Layer 6 of a small transformer language model trained on English Wikipedia (12 layers, counted from 0, width 128). Numbers have three digits each and are written without spaces.
A neuron's activation on a vector x is SiLU(gate . x) times (in . x), where the dot is the dot product.

Input weights of the MLP neurons that the questions are about. A number n stands for (n - 500) times 0.002.
n3 gate: 655407432631608514453433578538317408527642442514527497396334549600570655563426342430529446541756553573386451517541800517684561557377657531369366409281668314315585603679346438362374520545513580513357384493476425436480514559378606669411551500315524481547487429600558500146456584764569503377500500459617403628588300421555410456638197596706493412503559423679551480371527554533416500618599
n20 gate: 487509481530494432423594344347569742424309536542490386487741617493480597456616431519419410646468617530503500490742503519344748638433408675493397513402551782602416544420565529453307494432462405619395528636494513500453651343507705477447500647426605443519659506374407339480478685576536725510585513523796580668545510415487541420415566484532438336674612500598500403390548381660606373384393
n29 gate: 503730493299630415382462591449610483619448381372547653490432395454590454700433552282425543324440378645533431490605530376549415567598540530819630520439630430600343285507370500513638517513487268350431510447266425440408525566479563450382335587490583550332268550471137336433389416344599587401365402660500620617497422514561467483606559344543385597558416655497571445566463607569574661650591
n32 gate: 280659518355445442512425381512568364553350348300497595476329422532596352591474710654547365452665544543607630434506456452275405473340545376749526539579644500410488373446389409579529554514417559491613391438314454653503368365528689627705428641515500432566430647517431515443509491420644517470503462500368542416382518555610658455509579457518403405472477642456497538429676581342461438441600
n52 gate: 480670542708409528678417567444468594431503507580541572778483446303597301385470591616453545413621390539228536336615356469517518638442370245525456611514452503517463373420480546476619490527517486596455269647407574576459616537361565524510490536261424507604412528473409462640441596531585470282595649606504631426660458723327301600322429398630651550496419586490336443395555854636583130503423
n73 gate: 578464463519401531599526389575550398454416488363697738573521275403554361455641569412625488519405488643457589404615464512560670552429412584370482506365595312503410439478524337683585571562369610567540488248522350512458519494392416537331605548549442714475374469391581485373441402665695654544594636431542672503438627591393686503437482459488575512456357348652475362684595630554475631428606
n74 gate: 395371289624594591486702748528589357599571496675324517593467594423257453690553537602446579476517531507630511517490585472510680476637548709408530700665462258373352514656362426574543545417400538493367317575573395476534471534664634417534535493417410393347453566258483199265490527572486633475599758489536366346625388666465476621514622500473370570535547623493347487297672320470725356514500
n91 gate: 343325590284739523361364413451447275541657730432467611426417407673600438803585475709594641368366368512260646541560857452405382656446470440527196593492310493626449743515666508482461459529463725592599317401444530478753539540654504436577433643593511447478442652689339526516392689230561611405387606583605615623380564667534470437294507508463387461390691423375549544526481347536481514518508
n93 gate: 666223465476385627584403581351543416516516455477487436481438500392493674425613478585525538358551443457510530310610215356622432490497399464579606490552426574586481509442478162447524554336487427488266393516551708628487695365507460410447638733548506605568525545343600574578500389621526509373494261630513356484516506471513545740323416403468552602582550525323381681403443487578269500550371
n104 gate: 661464464413478493457356756397463603409545333600375507370325538458500355664544458373388510560635604537595527427600503592375612484534595596466327526289539516543487510625452330455453346535098493632441623435622647510432297490704673536590566692375582593470535378446493678353424617376517598406384577520497648599546404265567559631557596580581643478386350441464401420326621480519523547706357
n120 gate: 542389487601322406547427555362231510566705433570540628474426483339421524620475439507539609537752681503827336607356605424597584387344319584473639527557371580477367343543706473539598434372441296465474363280361362290444497298370559483425397455400348469423516603669470314482427529474436545459556438463552477345507453531524431623486633577461450266432571651677513536480622453403430412370349
n125 gate: 438548444285548464652412418482471436510490454777388514639486658341311500483554623417660735603454309482497601263479323518267332447760434603569640567554391391504366462479647504308453584388503663644479493608696454711351529486594485419541564284451591507617524760473655539567359517312428564493269459618423626486581496504686500588150363375514596588381500420403429565269514641555546540328443
n126 gate: 313497517679321602549565588553664535648537585440403379414607471713633540449553541305527458514434624486507496469525366503527367500616596742436581420345375583479581514438406553426596555393262534659527715699438592472527260303353540524279580370465448621563439611090591587544517357163666450525633514493704438675322546550542417462404581577538454500539534414267416470432348309381441424564549
n132 gate: 631459623762475593447481487450479529472694638635388583583566347456462481528465528464424476574479596411544333603619559534564567369495518460570551306497560421516416575487485561515497414641544490512513387513424404411526566482505335661410489587641602500603564382495516448364508500461476387540353569686530435386492450465500339510406301282567511487612599619549416564590490508536479641564582
n141 gate: 436484418538513655516401608550624589474567344398575455613380237404446397743422405551544601487666497473617604539487584327576365399766552345704500383517399314250395468448434437386512614503578516478439375494353507585783486606594462608366598575703484755556433575475346337434497437468760544464481394500418477541349484383633587783326503424523553475593503471510434373478412484417340478557625
n155 gate: 456313433580438539708381472494529401626407413404582462497381517463644553453366512450515598381468475467503497657564378516488550668566594212458299557681668681573519365643635552571451376457506362573569612519567503573675437376526497411463669553395437351474423684467401656618430521494348558658556453468430475371414567516319522313451702709368375552494371591635612200540459599686538530550462
n163 gate: 383540606417514473512570474645386556535740607612538491480638234497512488300480537503659477473462405654497590459618671547509391626473636426641426327613403603500383587406526381477478576537448543609659408584547479477661359466551485309523503476608433492359574556351553641624538396465542472458422460568503503659479468339449422623284563458624390709509296535483500680560622488426603459403553
n180 gate: 433493534369483619497493543392511597510409346413404616497666579409361583554464466592717600542452565404650404614694347583275507558468248406352309479451490676709702697483383360342671521610579500451490659500304332503391403436575525382530593618304654438427654644427555452613579616411433573545436470539587431503372392398521507713549540510350263487486630405510850429500425134507479536584590
n186 gate: 391562529416417654602613497526461411434528458474706525660353268403549201665418379541525731532678437353428474465446371262512436411536409327432426357542418316560472378570386400469388744687689582533462391591510497557459593369507493596686554477564484551583333506570407465480576515519451479545612385516433532651497618759539604671337447452528477506335325538572388389537418567450513689512570
n210 gate: 462411415380453516385473573612410661571487259526497423558572663356409507484681643661560380638562551369568805490493333552427666653582658457517433422530510559438570394575462589592453506465468487627574625558341583549401449309473466552513399436415390647667598546488533588372621422510600682252468497291558438541562369520556435136550529635539573660480494613362687373360575562328719445532368
n258 gate: 261368613561657466295668402349566399545509522657564506648488481539626459470564461551485637601339581619576556525568512287467519406319524438487616515618527372591429422561400584432290381424455536398503386614415444292476567506334526555449730725457676322509506512421482436642524482576425265584500392621423661571531537534655485524469625420611531503400530410407506625637379427417390365497414
n259 gate: 526503497510544434503106633619443543452312576457552561761412493586406425446357465776674614549559542429416249566697658487503441643534432507393624448689380435581471503503579467557456389494665561429465340687376434376564343583567510549564762490484334454657417432444431467376451497574487466666439672500664536696516582370437367565517376447436533343304364571545379665605461389478500429506625
n272 gate: 541358729471562341461575254375531339354538375652575655628546402742534528494514538574588440454473464506563457430497387431521609506431536348481606530592416479569532473488509512488445455520380530586521530485560598539506604470466690482385748622545407528573365494503712358474536601485515341543325447665408626529582661522423380599648568515643531471288520628693442365680617660482440714453451
n275 gate: 644599509564441515625470550474689546374435544450368543286486401710545264503481548554637368392445409714411574538503503454624613451620577669444424480444523367443590389618567512598494595494480520448603528480379412433631364517556591439596630521532477421352379385481607552454465323540597408544489443544570704609727648547515414517769556412509573542394545471423607402426440734531584533539480
n290 gate: 531459590392435377503403522422424623586375217474596389690509383466447396456451469440491593597516339467424605574513459391425500554644364393421534484484583439478594592510447360628595663342548351402313601516378471593598275302586490361600365680554423530503481410439300324636458362344552633327651437363591752444603397565715510625385375393509513512565571538484407619409376545337616506563749
n299 gate: 549497227372487435517416608688731622570582623551389510330513630674430560543703644510569534636689360601436379436558577426510489561391130653338448473418396537372579384318382548523616382532570487580387427577550558331712556385486447476388368570503466687608539608464578584571571552410373626343450645527391614379761347541311487547462612435543374432414435616616537395510487476246429580648643
n317 gate: 524408503628686571347484438466403665620524423325552500368673522356500573366375426569562315341278491566361394494426500546352506327481413678668538485410585354700423491570367667512390476503506548651332560476363555366338532366657436454441451487482733449445503448349384512419488415569711585531560479494427497515696616373457452461459497639386558632491497416422677435545494497470375422369540
n3 in: 486427514500390611663412411654511543434445221586433546797575434586679404403328414406740585511239469627675558585564458564307549553526640354293613440604500535535486531549647658603544461292370448470420653692602461440486489555839507219483489460380327736468335620639585712534546347437529456597576545439681620545425845464586437532489414350490589408547521559629568424635616472541383580538546
n20 in: 373344328391428425536568660681676321449563385340494426689472270483269303535565393641692380297484516577368677493232385510430613587483417438483613332665626468510525446529569533563556519587420369568522525535448477640510449535470388656560328449448371451432333510497396516204409416336510347434366541586571503651458585318493336445470608359583428509444365522573471412557713490449406454487382
n29 in: 273552603441461436407410503275659423359604567517365346352395362535500247574411429536468698433556359507323643573400513626500381635590448370354487477702414377292410477351384473481535583459562562358572344471487466560689282536493465270529530521361573590400400474640413324479626535559459538409376552665618698461540633287453549517296477604726426545595545382386460410545437546568420534788517
n32 in: 628500634706530513672445367491538397694500409487419438451572370411519484500283373408334537491544528372611394478425589422388503503532537487382385640491494646261479635593557516576464357578414503556460595482447503291475630424481493528597525390369528439506670407652491425368572401380776458547537405351487481367572315598475472407727457519528374539840750598420422382497367463482347494448557
n52 in: 569497514376595486585423421756455473500378599480581470510412525507559369460555359689585315639554473295567458439459480473523343369567550435476421490514695568309326427813425483441597554357564410522583510607285452426410235526316564632444432282395634538473477348403490308428338613413648542558686513476638524621836503324387577423524510476500336679455654300404558457404312402401497446681633
n73 in: 677571401468506448452644453296389397557479549421644482560610579579466431579589427378351467521539565447381670424670524353377535557415586464602488518561488539512500571650378595389520278642652325460530364375542448398444465559615468385462548340464608540485597542486518711672419526652469494414429394586412461424512688460475530590577576451542658538617439559657842298394617620538352599526388
n74 in: 708557778666617392428507483437437500452741521545476520605517600627334500473572507395473455517503459468497683410517537219537416483772585410475383363367500527551624405661367740363441568669657486408510712527712688507446529587684709548329659404517428523503487524727338394558555595497503302444557470416554514600635631437416354562620326531422524444595427720497469497510650359456552811641379
n91 in: 463482669532660614282566536523442673278595614477451734548406637536693641405443547408569653425552282438645546496534615406376964526555478696581620608413646721608336555474391656482572459753522500432592507518563580538529567383473598346313181551470556321579361489579308478409493417448603442660327452447806560544187477557443311433569606382493341648378638489518342573489332313591597557558734
n93 in: 490552553371429490660420561614537336493429450477500533668602233395524358451548481605490629436556376483460630587570533596532535387303507721473503563648487457546616484331362436358592636561523500503598373683338231424484278451541573317309377403457569394593655659545447550384483331612524494446614448281545583513487560646277484404514558705359315324575603536513380355259718467364626603371450
n104 in: 708406421525407437780564220500567434568597684684483524486834633308518396718379487399477589479411385518459606535476314359554475534310347680426577380399606366449470632287537601253595455460527700585541574531435709342365608507521471569275634539452370506417487575651428627635397457585678533455574564570540596500355393444601534500592376618449535517756490520517756537446603534440644490517590
n120 in: 456547234493534500920543507468489396517622500556304664442437561478521406520599672680503707469645705436438575743455466649564434483540466343550490535532317517497534527535473412678464645393651411595544541551728472552415207568610373597507611338624593545319564541490851666390452374462623407553483486423576414584458556528317411631447581539520406497436795732412535399588369625466621582567416
n125 in: 379628280482577302572407770556623524425547566510432412514457521449458604336323263409530534431524517458589362459355581751597416726335609583437503524476589531726390717359613430520589343536388459729578544456733594507554654436359554500513321429493510400386624562553372407558438721537483404375669540245683367427711697504605411630581523357476670414384620524524569483497500438493479254477441
n126 in: 627390581397612567563705371607338472472493646581346625378581610227551680541500411476405427458409538453796392472507334518507797318412590546486367689450560447654568296504626703493276469503524521573559796500528532374455559579457533370466493376363514362630623490339595454559475608559407466472586500350566406541394553525464417262755455425344383514493439607390324606593298774349609262562443
n132 in: 476551429526442641418364537486355462390463483374614543484547477437559642465464651428656418451503489581584464667393492552558385622497662571441627582506478604386444538582416511603432446602470473401567634554516544525425452503514329508449437401503462446582481402529254484387702537748636497453532439434394402566448423400400503337567521699409654521645532597602582489529362388521653431548327
n141 in: 553450534546448558541532402551403171497510374180339553430607384582420320635413464444379614480466656493600465425548537513368557574391787493545520544377540719664464460520458449507542288581276430506417576623635527483444454606500592412385788121362470465534464601500456355386426374410510536541682569497599480539639609686586406527559434503517589429559601307341551421738336679553473615632425
n155 in: 678349472584639645433631426525700461528548330310580458393544653540482588708473510411544437373420631755559417342620521615510522490471649321625503497372444451430459738486476326432243354530656562417669421317444348724589547695500551605360461384462649723423575430517346423552301487531454567539507596408394413530416419400738614441389231189700613503475605548558437483456566668568465365490331
n163 in: 349356497417347573270585554334503533523474314632507438448525548617567613430381637713611529549408497497617564539325752569625458552626594411372379529450471471419564516467278480430359604475451461565613561445533410651494627535726541487756612493385549552313395621616362438517425387409297355453513519420284406421592576567500539516597554464326517487590335642497217522240523294519500500458305
n180 in: 744579381548474325631592489628358597751492574434523447553618532565369392489724332390496661636377527354530417411434629350470598588376591558394388512605500381492481398676675937511672500644584538738515364618366461438288673485559669600417296260561347356485313573644473423463454599580508500367508523383580531522500264390555321393595410768568329718626690477583295522628703754421531279290508
n186 in: 701664556412510588647649517602750426514507334461535486421480427456583296548380347246507608525615627600517489553310311570435552709489638293725459417695486273476592462573419366408304684537669583609641531531615553605380361278683591626674490504577535484626371302657465528474594791621465440496589459656321694578542458290461462510429554352510422544528466607483311619544528657360458513524440
n210 in: 483254539623449403393349599643598457381407418450511654329660496567336592607341514503548669632324231624542416390418294557466519380172500486424483634432602518584514650525199414565470518623518573285483524695419525479514544459653489394459252548567511454401565359209436468380511510584504463443465497561511409370265461291525223574594607593395682344525490427423475610420496564410787560614300
n258 in: 491512672530441561752533577545536452337519506532465459393558394423300593525561336293408681535494478415547667420529597398540544554619544433399373560539570475576522406525371477512445132518579403476591375556519494471491537572726637672699513464751491363459590408555395452500443637598587558503459565384304810454558615600659591608559581571622490543484577547400404392550468430171433449481603
n259 in: 544480531627396668601594466353507444514632609619445620627683619270539305666503645350430217406562520689486578691639541642264456452305479650429439638257383614469605780476473440550454379627435633418398605524472482413343388378407598618483538259573421591601513379503517548463760646627461400528367551412493200668517517472532431548553703465357703507602560421439510399588328497557545637463483
n272 in: 562304366370485558331517543391542574632534529189684598560292497523395387429479410544648490465551437657544575532574481456674386475487343583709500319548465541434515544503509400348643592534333491500462537572459584468519390376405693621419407556427500398532621503424465506584468409657646586603438341439393212383490503639723491554396568403497500497331500531340388488428842634407395608550596
n275 in: 648534519394341308532618482481536398541408506369450538363576563520588460414524451553396387500503606451340639345723403591515720465500628452461595607391355317666485606560503548429425421299509562473606550472582740633460411559575543402589636523550594533497472264721687576537528458509371536532556469462523531528519605683388660384710448692270586318513586469584570297673525408645348539432516
n290 in: 749569574539625615546462402419704630515275481358628348454651666397560462404418405394509283287374470500567399475710282488479468515612527370616509601394540534543348443460414525467538598627555370442564695403583379574515596653547516694542654379387427368405533488444602574558494512470578385397295542537535549476478772397491552402560485547440559509415547621603401616476592506497586396491639
n299 in: 605410582311522483559255434602604621594589474322559474474494374634460548621537437461487363523500352419448403451549719396500552526548384497527541513480611559344595313409639467427506331560474523398265458487191526513583555417406568618516405544451510433585475210328638582348513528587580757384407398530500516446602247563417484604577468550529375522140491619317448398334464644420624414506671
n317 in: 430606522665572441630563356441540403372476522533602396590434336645400575611505484476425544453619475258642670594408505528678529522405604664531618585486613439503414503489580469476447376673366336547574413454566536483405740538500497619381472371550456578644581508447469702447461508664649519433625432514488514436497567466323505571525352427497346442483500625514461454435456431530657516387425

Each question shows a token from some text and the vector x that enters the MLP there. A number n stands for (n - 500) times 0.0098.

"ings": 500497622446370596653637503381574470414618618301582392433566549546329200404404414401583327633522467381579276550456555433518302477439552548631543603475435530539489587416475569551560432388446441343568428442479447659542359651552575545480464802402452733540523711527567487381489654518431366575578582503249625357379609399359551483467465417499659680672434328593406508587458497514494368534286
Which neuron lights up most? n141

"ay": 572334679538387481683568420410510539389564576300529289391524623624539282434353366486426492703321437467576390424435488466504436524273440713687507595526297673492393626459536660503380325479450540635488405513591534571384358529593621655424555709396374577521578594636536357426641598554491525557584628301506540392457568571454413482505353404493696639652544310589489476512464595568389473541384
Which neuron fires most, and how strongly? n104, at about 3.6

",": 406563427497485550669499540333591612617651638460585384419562408709399318457415460260516343666439417435552491508489572506412335516431298517711542393410503616660684516438477674571602517595436547452446479541546545560325359617570612534381466867304484555561472522517451464331579633551149504522505508473378600410363527572464529492393390432449545567509563455634567367403470553474373413594531
Which neuron lights up most? n299

"al": 477568406558498594705624388400482452435674663472537424569461508570384167382505401466450488531368276394564448444454582551578408497388391627768583535570352621477651476549478629456489567466414464559601404554602544634509303635456654466451445783580447510490615543436362454462626536431491351469533501342452554412471510519460671520342404513510752618652721410566444357477319524550509419446390
Which neuron lights up most? n125

" multiple": 490481517441670521695651271403557532576569464474489465554632386672417268273558517364556441635401319377483526526361672592589565420459491627634446458532422479606589636562594431502593344478468415502489532497551602585671538657418625539616493807473311516631515468492492456320530402560598480465566524321409331611342637548468689511456557557491637647545588453550390407381421527544469252565318
Which two neurons fire most, strongest first? n272, n20

" number": 461432721467538575563575415456604608405578616355533410460537530537396264451361584628521598707362259387522385527311565477396584347448288538678641579515384498466558477490482542503379540592519332321398430372553437590574275556424510609559500878421414519517501572602470513439623705518487322421523529312446619506410555551541447638347640421541468519610579368651434545556398419500469339679385
Which neuron lights up most? n91

" School": 507449631365495520660577414441564526547670532323612514441597550573421381297578370554591494519437444393585390377277575376401498382305415636688693561567652497739432486443621610497541459507525507539412323561583385559352339570517575608500569691477481689500554409579501646264631530595467410508572506409498561417324616444329601574436339463374614592691605475536515337432410574687554426495496
Which neuron lights up most? n317

")": 427527586445447550706525446610566540659615489249679359519693559686557310479482487474544469640342371497702442535486454393546328424471418629753565489471597583544542537572638606478461482469548436500606457518459590680656437727482482583484426697453367619586417483436491549325553396472436359551665491408486624348455498530501602458461268513392482600594621519711376426421464604610469273492393
Which neuron fires most, and how strongly? n155, at about 9.2

"mi": 561465509267544431683534464344573562507602555431584729449685661562445364360522359397459400649423471315465514607522549556520471305483600640633555460522524662457706468461519663606524367549746494623559472482552362517481357650579520600561510650674459698419583399529366536467571389550492547358503498359420806494500713450477499495431410393474509702553496239460457476574433793562545469523344
Which two neurons fire most, strongest first? n73, n275

"d": 492535515310545617676627384557426551419699589383480449363596517514509542445690528426541340559383138354614340569488453531656367504569667688746535404524465668517527548495483654608546384488461404495576400443631512748485616419475643421371419524440513493528493565469469562321620408553557360499669465464582359500455585622461609537549397415462667606595593404686523408604445609414436493625508
Which two neurons fire most, strongest first? n126, n317

" goal": 406599656491542572611793468290625523362479508438526451499616370641418312484468488395567403666409353427453412602283658513433493424407458601664526611512401623574479499265425632475481360320514558440496428480563529534510313596448467593494550861526403626629573535703556597443509538613533319594628471523166504440403588376470507565417419504377618567626672497598374554506471585538463468639374
Which two neurons fire most, strongest first? n258, n132

" 2001": 707454595497494402633491400393530625609599464426558499363699431627533213374539592456535409530370337364627478492448595592424552609422453678612495648530524558569525451535675520440660552483501390405437562471625507496590524634551670560428537726446395650635378453568498524341780481569422429585653498586356505428492716594454503507496538458352581773527405366573517575409355648603413343586470
Which neuron lights up most? n275

"eb": 591527630315392533640579424613527763557487737347376476268659649485325539340573595413399508414413450448694414645424614501596352393362507532579497448637570767517535480741559552627587472551408513488461467404645385547527303502528572451440478784251689485500434510512494594484377511527456524468483521432422595427507472556349549395376616615606404516493534306503283409453630413421440652620390
Which neuron lights up most? n299

" of": 384593541447553565660649593401525546406658684351483434557529414757441272435553373458417536437406411321640453383306573565465416465414512580768579477504424471579596467685576528514512476503485497605455327497496481594422565570485640421349474679443382427526458459505548544111476544564343502527599505476480578471448638540501576567342468420442562513684488435482458350372328641624470484438535
The three highest activations, in order: n186, n141, n125

" anim": 512572506498601493564631532278522678556694639457540539597583721533358250290527553528435552686461409400645629401344570524603529348308428555658652389671391528519556515567555594502610537511619454570546453483541451584379215555642481448509581928513306362644500383503565571394528449513534531482520525311394537482409651486425631405457571478444560609639637444605533562541452471487497335436346
Which neuron lights up most? n120

"ve": 365369591498449631758518346353339420471551599357511399477517389602403236358474462367469466603348441398618373370572506431454501559409481566739456515440398545558584581485458631504465338316444365625483432457487550662483462653456603587298423715382492559505528531545571538316527502548386402562616427291444535458482551436486446385513390473554599556664591349698458407594460569635248400474325
Which neuron lights up most? n155

"ool": 634567424259507524553450334550495535544569510441577561514513649529372490409524396661418668564386357528522430480251482401594378468408431515628638491548475630520539529580628756458491457495428434496355430556428441653187123541665587536522480766467438595434704333524579523494725427566506264533367565385445461443479523619377529644408403517529532448568733439555462505572395398593426342676442
The three highest activations, in order: n180, n120, n93

" (": 450496388419532480558737492511474671536573616551508418534575386684465427271394495543618435458259333329641386650382530608379449420496447631631492513336446611611507599465483539479560592529496514532496496489509424512502213542650639446568534701329313563559470511499484649204540628538506552550460492579438593218362582580503638501451315458464495523505474543591326553516421794506365335487472
Which neuron fires most, and how strongly? n163, at about 4

"oma": 512506662325484637601533183475626515371583647319456464524601604410515415372407395342455548590446489491680399636458373494676354352446506628696540536534513644573567589517657673427562447502564356347703416592527362720453414588477631471635472689537575549431548265522297640358534489487488352450621659448498517445321551535473502494520359428521535457461574474562496457417412608472475518823413
Which neuron fires most, and how strongly? n132, at about 4.9

"to": 575547445428412436649487607448502689406569702311430590535557564408372519411567570437586512684384452380589394639346460507722469504512343539369619412553446663538699392385517625496504355528547411474560352615466557488467607443423600405364453802590295628376573476570336614270557380624517527380597501319472551426602491504378719495485429390509489567518563313523284385483422549508487491683317
Which two neurons fire most, strongest first? n299, n93

" call": 381507592528548414554659390381533472500502670400515427500640478576417182584456530419520434623477465443511523456266701554427520488341355500642494610493428618699478535356405685416487358476577469533500543466535494443398435822490513507532464870453498547532595474494663588330459603424459389564493679407282561328320470631530543446463370446527617624614598351583430500592439465617427488783356
Which neuron lights up most? n258

"my": 583460465385512579755584445376585448398700565305648559422564451482450312274443502529373579561593446352642398570313469390662388452353543491736554413681483609530573448464523567417564513366472453470418392526603337639516293486630589493401369755542328606553643453487417623360565452602575400320512534396548525434418625516430681588565378347410570560600620455579569566436374620574535544486460
Which neuron lights up most? n93

"sen": 551580540353446452674570550456459674572567637412320507534457661378456354477559622461539284534373309410639483655301558462430472350391424780532472493493372657390632596425592558470527496492606502499433670504556467490479150587321444414483654868498397514590605459560385483452516423575498483424556505449397468499397585515463542560290453388492502575614715263507552655574481510516375342545489
Which neuron fires most, and how strongly? n126, at about 4.7

"ical": 514644540531471551602535379474348436336837591418591537667502397628321356444451418496357613563424432392551464494324472535715331476362534516819565437500516593528614427399611610480573516567455401499456340697581381768551342500361660516419481777467395526530450479424505488453531355504673492462606510346497604468421540521483679513440393456513654547691565421561473429479360521552432521574467
Which two neurons fire most, strongest first? n141, n93

" in": 447573591455489625593665523527518559576572576491615433507660550570506373473515437393511350564429344465678583440516582603451451460530506687678670529494325690542577651697499560581504525478556593478446359506673533648392371736570523398380622613400465546518488512516568704149522629573313445451634539390453456353386622481453521623416506404428454634646551422629531410456399454475330324648432
Which neuron fires most, and how strongly? n74, at about 2.2

" compar": 595582501390696506585720500465556604448688682521439311494478535534381406439585542441386441536267420293541511524319596437554461393350411680602550454482279587552521548590512579399476468429531553561486569348670414570418361484430533442678623751368566343493519559636730580471562491499455404484670585264308599425379642619369531556423444403396519637513654507563503482619437403623286466617358
Which neuron fires most, and how strongly? n125, at about 2

".": 504514414378479417709518602441557616604494628439552283540623341668471610363423381483590454505452278366622541448480562526528472480341424549767529540445582467590520492519585571556499465306616443510536463609568529503496390661485417533369582716343425491592450429542476555210677550594330554586651330449390587407413657526431563531388486404507627549677386397579489470384450570558315427665402
Which neuron lights up most? n93

" to": 493448484458501577602497577492448558491517569376714395566562565691557407475538510308614526579386334503509582526387650644317525556279623560618626562578475611580586561594566517585501485451607550536559430514710393453513625621484467556397527858437348554524567534629554541090462476515358539530561608354365408466419617374403603551429529444520461579645400322661437441379456583551420407437504
Which neuron lights up most? n3

" against": 529571415519491526665462572640412588495514715468628471583567427760502233338490473369521397718443334361485466522292694521412439486294581631677586537558424587519472553680554576532471316380461430605428439534528501603459531527492500541526482744424419471579548554614564572154480509563362445540512428491406420517466672478353517615449461488477478591514465381669455334587325589534368502468350
Which neuron lights up most? n3

"ert": 640520519408456421761316492464456551439483643379657457466703704473428334343516511499609447476392234433530470409542582510590587415468543584448509460627406577483540663443551506577455269524420498536390400456599552565422484671493664441507635844330499342477527524585564556404583594361584344657560576410322485332478588641448433500477387362596499614692469346415341548637519521467359422640368
Which neuron lights up most? n272

" a": 543556542365570629763584360505577480617619678593514431471610371741389271406544399472738442591400440364591507482366552608509504471478493601765624443610455554586585395538456512536602493500493558482561506503468490359494529551481465517401593767263430545487545575444422413264455462493492520516597477401448482437430558380470593460533469502481725632820504475532469520494387498590419234470407
Which two neurons fire most, strongest first? n126, n317

" named": 384548455409597449649608483409648478510473700412391483572502342538433286571637369424542447789496422298647382488384653408419422624329359652612564520405404609668535486439564673526549451510315391559508604434552374652401408494570615526341495765430581472533533482446553622249495592479438477455549495327503441610426522567396577550481468493512529696652521258594453399486348596604535412629280
Which two neurons fire most, strongest first? n20, n180

" draft": 503527687480589535526602536384611630648581591445615343445511561610393261367491586450595515640325369371526365335416570492429506403376579526670680555524361670630374480434616666545396460427579460539564355567538341543482287526388528690569627718463324376623632455613595634492535541572571253523522462355458492408392645571428601638580413536521638588659634405647436560607376575544411396709455
Which neuron lights up most? n258

"ta": 629473477339707520531399397577590598287698602189484452562537549462510493424601376400477542724370403332473543578411491426669326421303593640493620474678443715372629545431591532530581477580593472356631415422674367536469549588460527478512560645490433492530529583668349471580553289462456415443711414236542644536542456533502479390356438331494364479525538400595413385542423785531489574563577
Which neuron fires most, and how strongly? n91, at about 1.8

"wo": 510449488470587487635591462326641518564506671449546420492815664487484344382336510404145401559324556403465351576347535440545428422430376663700482494510488529594684526529505596522504416462528516458550327326503492575614329455518556576596453802548373688557710448491418414343507367607495534454389593397428636404439753481463570674560605536422560520475603397585410489502462555493428467634463
Which neuron fires most, and how strongly? n290, at about 2.9

"si": 487504358251665538705458476455524509375652561532473396546755742488340527321335419359420527569349503345480401475382425548539289282324566584576557647451363713470572448541604560563605461408686510369529508452457365585464347537519499543642461681556513503502653534594421449501562400406361448461742548391501600357489678604483481486428494434460658733626643282618419500583466591422555454617390
Which neuron fires most, and how strongly? n125, at about 14

" tells": 510380552581433535544553420420457505549490679522462353413670520578368308384515455520599461620445451507428547551295673613505500687427440489550564631502468486620479452508460810564504372357367539511470515525573636611452344611508549643496507712345579493515617544558693613307618601642379486604519619368309473449315570550271422487314424304375481640642490351562435397548323488675465540780378
Which neuron lights up most? n132

" suggest": 516467556497522483557560405344547522584443645393589370444653526443380144568492612421608467552389282389444472417310599410517418581511471663645490446688413699439466567479469612534401558589527441536566455380592531447542233643490583592561614743377423456487451494564563506309482650479457600621584644506426559358270562473292457467322422342432584646585520412455482535433427341670260492681523
Which neuron lights up most? n91

" U": 581598363332542385592765651401655599570631543428422452505673452538523472265455497531591475664254315493578458484321551668474548350467592562611634400576498794491540507711445567523443432483375370429483468592636572653432399544526523457704436646554409736550508378590382582262497508458499304468629452398325468493518531477500416419547343544412477646503592376582516385473343620415542472594455
Which neuron fires most, and how strongly? n210, at about 7

" Comp": 632551564440558356614598404377573587575730523306535466451577522451511370297415574598445448459407457421570484578358430542611471239404338607649701350578500503534491529637528541348398394466648405407270431471612429372438325507591536424692502837430497510567499407624501597376544349394468419612619628405393564464307577621486522502501334441456566618563732412579301362503456543498465504587463
Which neuron lights up most? n275